Layer 3 of a small transformer language model trained on English Wikipedia (9 layers, counted from 0, width 64).
A neuron's activation on a vector x is SiLU(gate . x) times (in . x), where the dot is the dot product.

Input weights of the MLP neurons that the questions are about. A number n stands for (n - 500) times 0.0027.
n12 gate: 603 382 512 531 395 345 635 655 515 457 502 543 617 316 480 295 499 537 534 479 467 451 551 513 432 604 262 520 372 556 416 411 612 620 390 418 487 666 564 510 286 532 457 394 777 393 508 540 415 629 591 682 236 342 694 259 568 520 414 597 541 258 557 480
n28 gate: 715 584 539 668 617 486 618 650 431 414 824 490 735 614 488 337 286 382 416 357 607 573 393 543 359 568 571 449 615 287 306 313 556 472 563 458 393 553 371 599 398 332 590 562 505 513 382 466 447 516 541 555 620 388 357 298 568 542 673 479 226 486 524 446
n30 gate: 489 393 600 569 671 616 347 511 562 543 627 158 578 592 548 413 460 629 548 547 685 399 310 515 214 360 482 300 639 545 409 681 388 451 495 616 408 557 519 139 572 393 475 533 390 499 193 650 469 777 409 348 375 375 357 554 586 570 470 440 588 505 507 379
n33 gate: 531 296 620 488 219 508 529 648 402 680 407 576 586 611 617 363 472 498 379 606 419 548 509 573 449 674 166 551 386 474 559 513 477 536 424 375 528 291 563 410 324 450 492 344 530 625 543 490 414 589 544 499 631 435 569 676 714 502 601 393 622 492 547 558
n36 gate: 428 476 627 756 366 482 571 727 338 399 379 446 533 475 342 121 507 487 530 489 518 670 509 518 406 362 468 422 443 578 541 347 578 449 546 537 431 572 626 346 595 383 324 711 783 630 569 643 462 584 675 661 522 395 746 468 497 655 526 389 646 445 396 476
n37 gate: 584 623 556 450 524 631 471 543 211 725 462 468 514 416 456 644 449 702 565 641 527 487 412 501 493 452 422 544 725 378 612 348 626 590 602 507 268 561 467 394 295 651 509 620 400 524 591 437 277 260 555 556 541 433 247 665 513 501 481 375 454 539 413 562
n46 gate: 468 488 598 416 214 553 414 725 522 598 319 562 788 412 616 495 467 413 573 641 577 322 380 565 599 458 430 539 338 510 340 581 547 465 416 372 303 498 426 495 510 537 456 683 172 284 472 504 412 474 273 405 503 781 363 461 638 311 663 477 381 526 645 632
n56 gate: 513 577 421 448 407 446 326 674 542 383 489 399 716 399 490 497 378 376 614 708 436 496 563 589 629 274 360 572 836 632 324 594 451 376 517 666 499 432 489 463 234 539 647 558 587 813 550 401 496 491 422 732 427 630 495 558 592 522 389 484 526 343 447 572
n65 gate: 409 309 684 558 352 541 435 377 443 427 613 476 499 385 459 212 250 404 156 637 377 391 450 641 379 481 463 478 555 639 301 482 689 626 718 481 261 615 535 451 426 498 370 358 443 651 410 516 594 84 537 500 456 345 492 299 474 538 544 317 532 628 675 610
n88 gate: 246 495 535 564 410 538 380 518 552 704 445 576 551 582 590 533 563 403 412 535 269 578 328 647 407 439 339 622 514 766 475 528 443 512 553 848 563 637 449 404 379 516 430 671 550 700 419 665 602 510 540 513 427 476 467 530 379 481 615 438 363 367 508 484
n97 gate: 424 392 331 465 577 546 519 546 641 500 573 441 591 478 628 635 560 619 212 388 866 749 390 537 496 393 559 593 484 350 500 700 843 483 530 608 439 546 419 453 308 529 352 492 293 351 498 479 550 589 500 410 349 501 603 455 484 512 381 519 513 734 452 480
n103 gate: 418 337 561 603 234 562 434 475 384 735 468 414 628 200 567 709 518 492 403 617 641 387 638 204 296 241 495 512 433 489 346 620 523 613 522 395 391 425 617 490 406 612 522 577 475 571 480 580 635 663 595 368 561 395 340 373 681 550 461 765 693 417 633 667
n106 gate: 297 396 625 587 314 524 496 636 510 502 386 453 460 399 398 419 755 516 596 278 659 523 606 530 518 438 529 445 513 555 472 637 498 465 554 369 631 442 297 383 500 487 326 297 354 657 482 294 384 273 367 448 321 421 380 607 568 517 553 659 369 227 549 253
n125 gate: 468 559 564 535 385 622 419 499 364 480 521 342 592 704 514 611 386 329 374 491 797 493 601 459 493 446 393 356 534 522 526 401 527 458 582 503 548 526 323 429 481 921 567 444 516 493 432 373 495 326 569 219 524 525 727 500 322 507 626 476 427 432 420 415
n130 gate: 307 463 511 474 369 355 502 656 534 625 593 376 470 561 491 416 334 782 466 427 650 550 510 450 577 484 716 453 244 727 570 515 682 613 432 344 519 417 492 658 453 404 552 566 417 589 460 498 270 450 486 650 510 496 541 423 548 677 781 576 196 292 448 597
n137 gate: 556 740 601 250 463 473 372 598 406 573 441 561 373 339 399 461 461 460 534 495 408 650 679 424 302 262 588 676 486 842 507 636 594 498 580 593 365 640 416 405 517 500 535 517 611 400 431 553 407 524 477 564 466 656 419 491 789 465 674 570 648 553 632 601
n140 gate: 652 475 579 902 503 511 597 481 588 619 316 306 553 435 599 412 455 552 440 610 794 592 556 634 560 586 416 437 513 389 481 561 540 488 537 457 462 555 294 471 456 413 164 488 170 599 593 582 699 618 623 202 200 484 374 371 532 540 584 620 660 662 630 554
n145 gate: 406 550 706 637 647 472 305 549 559 392 363 358 303 508 635 186 418 377 629 440 389 602 609 305 204 605 620 580 545 599 502 442 552 551 578 443 340 540 435 326 328 326 578 446 565 497 553 516 283 373 440 452 414 317 706 541 575 561 692 582 553 336 550 437
n150 gate: 458 345 386 691 594 683 446 450 536 697 501 319 429 548 615 299 691 374 517 613 540 440 268 503 590 504 344 462 462 721 475 593 432 549 670 652 574 603 539 408 511 425 603 630 559 678 653 622 341 559 472 564 446 422 778 389 449 461 733 342 421 376 532 468
n152 gate: 444 524 633 399 387 539 204 482 225 516 548 495 667 438 387 371 691 453 389 539 515 519 394 518 176 648 410 454 442 622 382 561 593 463 347 418 747 585 555 587 340 535 483 716 416 519 503 365 309 512 610 459 464 386 510 462 712 563 639 352 390 537 538 504
n155 gate: 338 342 565 624 431 422 368 774 345 469 451 545 599 378 468 451 379 666 475 451 450 379 651 401 361 485 351 346 447 750 581 591 556 453 467 730 563 656 514 462 429 365 520 398 594 403 441 806 506 465 534 391 583 482 522 474 587 439 467 440 487 425 616 469
n170 gate: 511 400 474 530 245 367 387 590 410 417 619 525 486 659 597 468 293 474 204 456 548 518 510 509 367 545 355 554 569 570 533 464 572 655 723 519 515 678 396 553 433 358 345 457 486 643 489 698 387 418 421 741 616 575 637 601 579 412 540 635 496 511 354 339
n171 gate: 650 531 378 673 441 640 426 534 622 455 498 556 821 495 554 333 53 555 471 456 465 385 482 477 365 354 386 464 491 596 399 473 511 556 565 531 624 456 546 427 629 403 512 240 249 622 516 630 438 270 532 499 427 751 564 485 741 628 536 433 410 452 568 539
n175 gate: 352 578 582 594 501 563 560 620 544 525 491 360 503 529 667 513 541 275 415 610 625 474 567 408 436 342 350 704 595 542 377 719 452 618 597 399 579 339 106 328 776 530 462 705 594 620 471 635 757 475 476 595 176 395 369 342 511 574 348 548 519 555 604 463
n179 gate: 543 464 277 438 585 497 538 823 454 551 517 280 806 444 467 387 544 321 487 597 664 548 473 348 643 461 465 458 474 502 310 470 424 614 375 392 533 557 523 498 263 437 403 687 423 416 663 285 467 307 134 551 341 580 582 668 437 307 537 440 567 439 513 400
n183 gate: 526 323 462 878 544 686 292 650 450 538 440 548 544 414 470 467 494 408 573 498 659 435 679 728 519 480 641 449 428 671 168 531 459 593 300 409 710 462 368 399 477 219 411 511 436 755 518 477 432 245 450 589 472 655 427 480 460 562 578 445 502 394 526 570
n12 in: 459 410 363 574 546 535 301 368 557 419 497 277 643 509 554 481 597 480 516 442 590 624 575 511 557 482 452 361 422 571 471 577 366 494 534 715 405 406 580 536 484 416 545 289 598 301 409 429 697 571 682 535 544 758 396 636 554 632 677 373 562 451 497 585
n28 in: 633 476 689 599 502 540 492 262 419 695 454 399 445 463 379 535 447 402 536 495 620 494 499 262 408 431 494 427 459 478 422 603 447 430 514 774 313 477 473 472 557 579 409 572 379 632 582 435 329 483 404 376 596 644 782 382 357 371 483 661 391 500 421 474
n30 in: 583 470 515 376 510 638 427 560 486 547 581 379 386 421 574 339 656 445 548 236 572 374 439 361 646 404 406 461 598 580 388 660 556 280 285 575 629 530 623 453 400 490 511 335 576 299 536 525 507 354 368 538 727 528 640 556 424 612 511 439 486 429 812 399
n33 in: 690 453 363 673 571 525 672 341 472 507 649 425 535 674 552 526 446 248 433 532 587 438 492 768 469 504 483 575 482 541 418 664 441 464 479 316 543 559 522 465 558 447 455 488 451 599 545 480 659 381 599 582 559 644 504 612 617 640 656 356 562 604 535 528
n36 in: 310 383 574 603 468 428 510 442 554 583 415 564 486 407 583 444 571 373 440 632 549 525 282 499 543 492 744 380 543 364 403 615 456 689 477 612 298 570 680 459 481 503 526 414 460 535 558 415 547 315 467 498 392 610 610 415 360 553 349 284 528 620 552 360
n37 in: 516 583 457 452 529 496 370 384 589 325 515 356 424 621 411 540 280 466 366 585 425 405 632 443 551 726 510 699 552 450 407 514 522 342 566 442 338 459 571 425 371 480 497 319 609 541 742 666 463 576 501 660 480 282 557 489 392 362 523 359 421 618 512 266
n46 in: 465 470 572 515 592 372 610 455 204 585 405 707 430 507 399 461 569 475 623 491 506 540 312 624 505 567 470 605 591 618 510 687 608 673 737 566 425 217 459 455 463 353 452 637 450 425 376 510 561 454 499 443 436 584 598 550 573 368 558 735 630 541 365 443
n56 in: 314 462 438 457 347 411 508 521 629 527 551 610 412 854 511 509 547 432 399 556 458 591 529 632 470 463 471 484 571 476 346 469 393 553 456 232 515 397 332 641 698 642 677 434 467 446 628 531 446 545 513 446 395 447 581 674 700 503 594 682 793 563 465 597
n65 in: 601 559 531 393 456 534 539 393 483 648 480 461 514 558 360 706 611 469 513 423 537 623 608 433 565 330 419 563 818 702 507 504 558 435 504 573 611 580 446 483 551 456 643 616 674 587 618 362 479 419 713 593 613 537 792 309 612 589 381 627 492 324 340 546
n88 in: 557 571 743 533 520 320 559 546 583 495 641 371 476 663 621 400 420 533 430 597 368 486 550 422 543 401 394 697 412 479 596 395 357 471 603 408 373 253 495 638 688 517 362 686 337 486 553 536 524 709 361 306 508 502 527 248 390 514 630 578 515 542 473 466
n97 in: 704 643 624 558 510 608 418 472 557 528 550 452 641 551 792 556 482 382 696 435 553 492 579 529 603 504 514 477 344 409 513 214 546 568 309 452 644 660 545 648 599 607 463 573 652 466 547 444 653 555 320 775 429 704 389 512 426 420 495 572 668 588 667 469
n103 in: 449 469 677 392 474 361 669 539 592 712 347 563 540 414 452 526 597 432 401 454 537 454 587 589 739 479 547 490 289 409 420 464 564 474 499 358 641 605 331 549 546 526 520 770 570 511 399 427 581 588 307 591 562 412 546 635 663 370 602 417 510 273 628 374
n106 in: 485 368 593 557 536 420 504 442 718 497 437 470 551 643 474 616 489 767 426 671 403 499 355 578 562 669 422 557 734 579 422 390 297 666 447 480 779 403 523 635 486 386 542 502 551 555 336 572 564 562 710 469 703 225 532 469 493 485 438 477 331 379 628 420
n125 in: 478 633 441 420 657 515 793 576 501 448 540 492 606 443 434 371 658 393 566 570 427 465 558 433 401 653 566 613 484 548 540 495 681 549 372 738 474 448 605 393 351 617 465 353 686 475 494 385 308 312 515 521 478 560 506 559 658 546 594 584 530 474 581 510
n130 in: 480 500 583 371 288 467 274 376 589 360 589 561 566 481 477 519 606 492 637 356 655 443 550 622 614 453 466 327 516 556 298 368 432 659 377 659 564 575 363 532 467 459 638 616 614 548 478 378 520 384 419 667 622 579 612 656 523 547 488 750 500 569 529 561
n137 in: 406 540 400 620 528 528 531 462 642 607 508 536 584 520 569 542 589 452 640 424 553 305 433 229 370 549 360 408 400 383 277 414 501 391 580 357 205 657 406 573 392 520 467 272 458 305 603 349 372 438 534 424 545 497 550 426 587 457 276 513 627 486 451 477
n140 in: 389 409 476 450 491 614 494 303 428 399 357 420 484 589 624 410 585 429 300 663 597 228 644 424 981 372 519 390 724 448 544 464 387 655 700 645 595 426 391 435 492 272 581 488 436 486 467 527 561 543 432 464 674 422 490 570 299 564 633 379 512 489 452 372
n145 in: 447 501 434 493 514 505 556 476 582 389 457 446 338 494 338 535 526 542 616 443 378 516 380 363 618 522 523 459 582 714 444 701 335 624 609 406 460 616 470 582 383 466 475 619 642 446 441 360 376 509 679 591 464 464 404 426 593 716 309 336 737 532 665 526
n150 in: 614 369 495 306 594 631 400 549 491 399 577 490 463 543 414 405 541 543 490 329 273 753 385 453 434 305 604 499 611 706 574 464 443 529 398 594 624 589 590 393 369 540 404 457 512 441 376 580 323 553 491 412 679 585 433 476 388 681 445 603 463 450 463 681
n152 in: 573 680 545 531 326 800 588 465 494 432 474 378 438 590 494 400 343 588 554 510 664 562 526 440 398 592 457 440 572 735 488 755 540 619 567 544 681 666 458 500 577 317 427 479 571 505 566 411 536 512 514 441 341 709 418 365 436 448 640 578 467 282 532 640
n155 in: 472 421 435 356 413 365 431 455 233 543 720 640 379 438 526 472 428 491 520 289 389 380 523 422 522 369 405 476 423 536 447 486 566 438 620 565 690 724 617 435 509 649 605 304 397 468 393 644 426 323 491 310 525 489 400 429 475 471 447 342 469 663 546 537
n170 in: 600 398 610 617 410 362 525 616 458 542 403 567 592 513 621 637 390 513 348 578 629 539 460 419 648 501 574 543 639 413 454 483 561 451 236 433 531 520 422 620 801 297 449 379 470 369 459 457 557 611 526 531 414 428 632 652 586 536 648 537 288 696 345 448
n171 in: 570 227 454 623 604 502 386 458 273 417 541 538 522 710 353 292 568 365 564 529 671 597 450 516 443 624 414 452 797 500 364 634 696 481 524 483 520 486 516 611 504 631 512 492 461 614 504 417 526 408 334 552 632 503 660 524 357 603 550 611 495 404 604 454
n175 in: 608 473 519 534 602 675 354 291 454 432 477 233 476 626 483 558 540 316 426 642 716 533 584 549 492 660 560 706 512 504 408 500 502 509 403 591 423 603 591 555 390 106 612 528 588 596 522 454 541 577 522 775 661 673 470 711 591 570 512 282 387 524 439 589
n179 in: 662 642 509 470 391 640 398 445 602 509 476 465 434 401 689 379 537 486 775 203 685 376 410 625 360 341 538 539 504 501 502 438 183 474 517 366 641 798 597 491 351 474 478 473 508 444 403 631 492 580 489 433 577 381 498 450 564 490 412 614 424 354 258 549
n183 in: 365 595 220 505 392 454 355 483 586 482 446 345 506 546 645 575 700 444 503 469 349 268 473 684 510 458 577 406 552 521 526 569 587 530 413 726 470 372 553 496 527 338 418 575 546 691 617 606 582 392 333 421 441 459 695 552 488 535 497 600 513 280 465 542

Each question shows a token from some text and the vector x that enters the MLP there. A number n stands for (n - 500) times 0.0041.

" s": 491 470 523 465 425 420 487 241 439 255 394 467 483 559 349 545 579 553 754 521 550 457 526 489 592 640 517 601 410 405 698 485 653 542 585 534 447 421 638 740 532 427 393 377 637 368 499 418 790 428 457 504 457 610 639 574 481 528 466 443 507 357 501 469
The three highest activations, in order: n12, n150, n56

"e": 491 467 485 452 489 573 409 421 525 476 447 708 354 660 438 484 503 471 456 513 417 349 493 594 404 798 498 562 576 553 568 514 459 513 734 507 374 412 382 475 626 493 330 559 359 355 598 133 533 520 258 259 836 441 401 698 510 672 560 480 511 558 283 505
The three highest activations, in order: n46, n97, n33

"ord": 813 542 425 353 580 396 451 277 489 594 546 746 537 826 435 487 515 338 392 307 551 451 514 538 562 551 436 520 436 456 417 286 543 476 306 533 579 694 662 674 578 354 457 431 695 464 550 400 497 321 544 537 653 357 673 361 529 498 543 558 639 389 479 453
Which of these neurons fires most? n170

"ar": 604 728 442 370 565 562 522 421 388 627 464 425 528 665 348 686 556 538 600 350 639 540 458 303 469 416 504 699 379 420 493 749 468 540 533 702 538 610 538 652 571 614 684 303 504 439 455 387 552 561 453 686 528 344 302 666 364 590 458 725 693 593 534 311
Which of these neurons fires most? n97

"ol": 348 503 326 424 513 585 636 408 540 670 426 448 482 521 663 427 574 505 578 560 471 513 384 422 536 469 488 595 412 522 659 438 650 412 511 471 748 424 411 737 604 482 317 474 387 430 719 611 467 740 615 531 414 578 256 530 176 435 482 476 403 658 558 343
The three highest activations, in order: n97, n140, n88

" the": 379 526 513 442 737 507 498 287 712 550 590 461 386 741 358 621 463 440 459 481 587 346 527 582 518 659 550 513 541 404 379 516 531 355 431 540 527 440 627 535 645 442 554 436 476 448 373 483 830 389 636 350 286 446 548 852 436 347 468 613 392 571 667 494
The most active neuron and its activation: n150, at about 0.65

" l": 381 578 421 531 629 362 369 322 378 504 479 463 506 771 343 580 633 530 441 491 557 584 506 452 366 664 463 598 408 531 861 462 579 369 484 596 528 286 640 608 631 490 445 536 446 520 530 539 814 514 381 536 602 384 584 465 452 551 495 488 491 387 636 409
Which of these neurons fires most? n88

"k": 434 607 539 441 481 379 458 284 455 294 503 445 415 833 666 443 357 439 342 388 559 421 523 666 540 736 598 496 534 519 733 485 495 426 489 552 503 467 639 681 590 463 395 543 338 321 592 447 284 492 601 337 403 383 561 546 393 423 465 446 434 524 490 421
Which of these neurons fires most? n170

"ist": 590 650 513 663 690 502 406 237 546 716 459 602 556 478 749 455 319 412 499 434 518 428 631 324 575 534 447 429 614 301 358 432 509 447 361 386 528 736 732 479 427 455 365 499 797 559 553 549 489 571 646 618 813 585 442 384 511 380 290 592 546 370 406 490
The most active neuron and its activation: n28, at about 1.5

"t": 711 387 436 575 362 492 548 451 451 570 471 672 419 625 550 437 583 494 513 397 356 583 540 676 531 472 692 344 420 370 486 323 647 371 585 634 451 795 369 663 689 621 713 468 557 296 314 415 380 579 486 445 726 478 505 363 539 352 304 677 708 585 640 516
Which two neurons fire most, strongest first? n137, n37

"a": 578 593 382 364 514 708 681 453 291 454 533 680 633 438 422 565 479 521 706 192 506 604 601 539 550 539 498 380 731 529 520 684 359 485 455 395 522 141 665 594 600 771 184 382 533 455 443 440 487 582 543 496 479 469 602 624 274 422 493 711 604 520 664 602
The three highest activations, in order: n175, n125, n36

"oc": 400 599 441 460 624 260 565 541 546 563 381 805 500 577 593 677 767 528 522 400 466 530 554 452 529 488 632 545 447 401 590 354 551 624 308 289 420 486 385 562 462 343 409 615 382 358 513 461 392 503 482 421 741 546 379 751 407 546 426 567 462 631 285 491
The most active neuron and its activation: n152, at about 0.97

" to": 397 398 516 316 527 449 539 359 430 514 556 551 355 412 421 638 718 518 600 583 401 567 402 601 550 420 544 625 423 471 405 193 179 356 520 571 421 281 613 591 510 177 458 505 439 642 528 549 745 423 295 295 432 568 653 658 460 527 409 596 342 649 542 543
The three highest activations, in order: n88, n152, n145

" ": 525 592 483 407 489 404 551 363 440 366 557 622 409 458 474 798 412 427 565 428 550 405 537 301 526 457 509 357 536 418 887 513 499 421 639 449 589 606 718 567 540 383 381 382 594 498 375 551 605 567 467 480 670 578 584 504 524 513 407 424 403 578 616 558
Which two neurons fire most, strongest first? n155, n56

"0": 458 512 546 435 546 485 515 363 510 355 649 420 374 575 482 464 527 347 688 644 516 515 652 419 682 463 661 504 210 479 474 427 431 513 488 174 718 502 553 504 349 473 688 459 559 508 577 413 508 544 336 621 583 446 479 412 416 396 680 623 421 452 705 658
Which two neurons fire most, strongest first? n130, n179

"um": 640 446 447 419 456 452 426 546 611 466 533 694 337 747 545 499 588 484 602 151 555 432 329 623 354 417 317 523 488 449 320 344 478 428 378 553 460 330 605 556 442 550 689 428 460 641 400 378 545 517 544 443 663 503 310 542 265 500 573 564 564 207 790 532
Which of these neurons fires most? n106

"u": 565 656 353 461 671 537 572 489 362 294 462 516 591 467 396 612 396 270 627 348 479 542 490 555 714 518 583 542 644 608 398 626 391 653 399 481 851 522 605 471 793 523 271 510 547 414 510 571 520 411 297 354 651 605 570 346 515 694 424 545 454 675 446 311
The most active neuron and its activation: n171, at about 1.6

"in": 678 439 574 555 497 395 431 352 635 322 465 606 376 680 388 499 421 584 469 439 497 553 430 607 584 577 502 519 542 796 395 417 550 433 425 382 571 711 583 583 327 395 606 534 421 526 325 607 162 680 341 394 781 539 536 558 421 326 376 502 413 742 341 488
Which two neurons fire most, strongest first? n170, n130

"ber": 378 593 407 684 390 483 553 547 661 307 414 711 253 718 575 525 611 546 535 376 331 392 478 417 608 501 362 588 655 723 436 608 408 499 428 96 573 589 450 422 531 437 701 613 567 449 506 382 522 559 360 520 285 665 539 534 460 517 458 590 508 424 438 298
The three highest activations, in order: n145, n56, n106

"ir": 499 406 334 516 621 523 597 284 592 337 489 413 248 502 565 443 420 482 533 506 522 498 175 466 510 587 691 594 585 354 350 387 467 529 579 400 665 387 738 729 290 470 677 609 211 352 730 670 549 470 483 553 420 505 537 649 410 381 585 253 369 478 430 596
Which of these neurons fires most? n179

"if": 541 629 565 323 561 593 665 233 493 457 482 572 705 662 464 486 687 482 510 282 694 486 538 536 586 497 756 545 641 390 432 347 447 452 310 510 739 402 480 371 713 692 400 636 484 742 811 545 581 557 642 363 425 684 504 642 355 466 683 599 612 586 502 571
The three highest activations, in order: n140, n125, n137

"r": 429 635 624 539 750 490 553 634 441 581 438 465 566 304 407 446 444 610 641 675 450 463 337 474 324 596 659 437 588 531 634 540 585 445 438 650 608 459 643 681 623 632 488 487 314 285 557 548 460 763 520 622 325 471 527 275 260 526 592 766 567 519 297 366
The most active neuron and its activation: n175, at about 0.71

"b": 354 468 521 603 331 641 452 628 518 501 401 494 335 743 609 538 607 515 463 447 297 446 741 563 527 535 590 485 690 500 664 679 497 477 430 323 629 465 415 552 604 468 763 571 421 793 568 274 500 569 159 579 615 453 462 324 366 492 512 571 484 415 348 490
The most active neuron and its activation: n183, at about 4

" a": 469 515 642 462 823 552 590 383 538 549 516 461 453 494 497 746 601 535 743 329 592 484 581 549 592 435 456 424 599 666 257 340 515 504 438 520 466 404 542 559 490 338 573 498 697 366 325 469 710 444 307 528 606 481 713 620 345 398 357 525 406 767 548 490
Which of these neurons fires most? n30

"ut": 709 526 359 509 357 467 562 344 436 335 453 642 599 472 486 741 506 333 398 375 593 439 407 609 371 736 643 580 571 280 353 474 253 375 321 142 543 521 356 413 477 495 676 667 546 578 420 385 618 513 222 520 395 586 520 491 358 540 572 521 466 584 450 520
Which two neurons fire most, strongest first? n179, n175

" was": 691 487 575 439 862 703 495 424 479 520 589 372 260 606 357 506 610 604 504 346 637 537 518 532 460 419 498 424 427 542 390 335 463 582 598 468 625 532 652 681 517 200 636 552 479 632 560 571 550 430 695 465 390 483 540 571 274 478 257 392 650 512 337 543
Which of these neurons fires most? n150

"K": 447 470 578 433 459 592 505 336 420 586 413 542 431 642 528 547 516 547 603 498 558 452 597 693 571 464 458 574 520 576 949 570 511 487 543 544 543 461 586 527 458 362 417 432 603 369 568 492 565 514 684 527 307 497 473 389 459 515 442 495 584 354 524 445
The three highest activations, in order: n140, n12, n171

" W": 471 631 539 513 564 544 360 488 464 601 464 535 549 478 315 604 563 472 539 537 619 475 507 750 524 518 609 592 472 613 943 466 523 472 514 419 560 492 769 589 457 450 515 502 502 328 597 521 476 542 601 319 316 474 551 544 526 473 448 471 457 464 477 432
Which of these neurons fires most? n171

" f": 460 547 491 501 684 443 438 267 435 560 487 504 683 666 524 552 624 484 569 457 378 444 544 469 617 573 583 612 558 534 916 470 460 349 537 487 489 289 658 564 699 530 455 396 459 687 464 571 598 567 418 582 432 581 690 649 600 433 286 488 518 478 488 449
Which of these neurons fires most? n152

" in": 556 391 606 529 588 485 486 459 460 570 536 480 408 496 376 490 692 489 482 524 561 480 503 323 566 398 584 397 530 705 323 303 317 468 467 434 495 607 765 752 348 264 407 454 648 675 454 476 659 598 532 346 613 556 535 462 484 308 143 508 463 694 437 527
The three highest activations, in order: n179, n36, n125

"en": 806 596 246 553 604 476 454 424 502 499 511 603 614 641 325 745 584 549 666 467 311 287 471 490 533 530 483 398 514 579 443 560 406 449 234 391 502 517 593 536 595 490 770 443 626 577 521 454 442 350 553 617 497 398 545 839 437 665 646 394 514 312 232 577
Which two neurons fire most, strongest first? n183, n56

"ent": 561 490 599 305 602 420 482 447 516 690 497 631 497 247 475 767 604 451 604 703 617 378 623 479 682 641 335 545 589 298 507 319 200 496 453 522 349 572 558 711 465 559 560 556 343 515 547 510 789 394 432 469 643 654 443 539 333 403 508 688 623 455 596 553
Which of these neurons fires most? n103

"2": 515 568 420 456 477 451 586 394 648 560 681 503 359 660 451 552 491 546 810 575 453 448 470 440 585 452 522 466 677 423 615 464 465 559 560 431 665 559 530 483 435 511 529 561 685 527 560 561 499 601 530 471 431 620 539 383 540 540 567 577 402 497 507 617
The most active neuron and its activation: n150, at about 0.47

"art": 333 554 446 389 581 414 552 390 575 531 493 491 633 736 500 621 277 428 591 507 696 499 425 560 407 516 629 413 418 452 523 222 331 565 456 288 320 593 727 694 450 510 475 453 396 274 569 512 282 648 432 637 592 360 347 442 601 328 489 518 470 462 222 320
Which of these neurons fires most? n179

" \"": 495 712 374 502 542 484 551 365 372 520 404 700 380 648 281 325 465 539 613 400 608 472 418 494 499 682 509 457 445 640 498 325 567 492 447 716 573 565 683 483 590 285 525 288 663 549 789 441 695 401 579 593 296 691 699 553 553 416 243 412 417 578 507 519
Which of these neurons fires most? n36

"ated": 634 470 430 488 724 456 425 360 392 408 630 676 421 697 419 466 486 400 447 444 388 523 446 563 626 599 537 505 415 641 344 478 411 445 347 515 525 455 666 585 660 559 927 449 620 565 491 531 555 293 604 458 573 632 486 457 481 755 484 373 532 574 309 607
The most active neuron and its activation: n171, at about 1.1

",": 518 429 427 505 626 420 678 324 512 435 674 555 391 624 523 599 493 576 413 468 620 379 278 650 495 436 487 548 690 597 524 658 564 590 434 530 489 564 623 602 441 409 449 520 349 661 521 496 614 562 633 461 547 414 731 477 513 393 277 519 500 590 624 526
The most active neuron and its activation: n65, at about 1.4

"os": 448 443 317 640 303 605 757 435 631 319 496 555 268 417 585 477 299 325 547 562 157 487 194 406 430 884 416 576 279 540 535 308 422 545 495 523 400 460 519 577 283 416 501 332 559 468 391 423 441 522 649 442 515 474 524 455 526 590 398 819 428 536 579 438
The most active neuron and its activation: n145, at about 3.5

"or": 539 606 424 498 688 503 509 404 563 535 409 606 291 575 253 625 223 474 669 490 321 360 478 561 476 723 629 583 283 444 333 430 470 430 372 434 427 679 681 358 281 498 699 471 585 514 449 442 640 616 577 558 590 672 424 568 415 555 555 551 551 300 537 424
The three highest activations, in order: n145, n170, n140

" re": 458 622 464 553 531 604 373 343 466 574 407 600 427 666 361 461 691 460 742 423 535 495 493 267 608 517 535 489 502 565 347 427 541 533 412 537 542 421 613 611 540 319 353 490 701 749 461 587 613 458 426 519 593 464 692 444 567 565 297 437 534 440 394 420
The three highest activations, in order: n183, n36, n145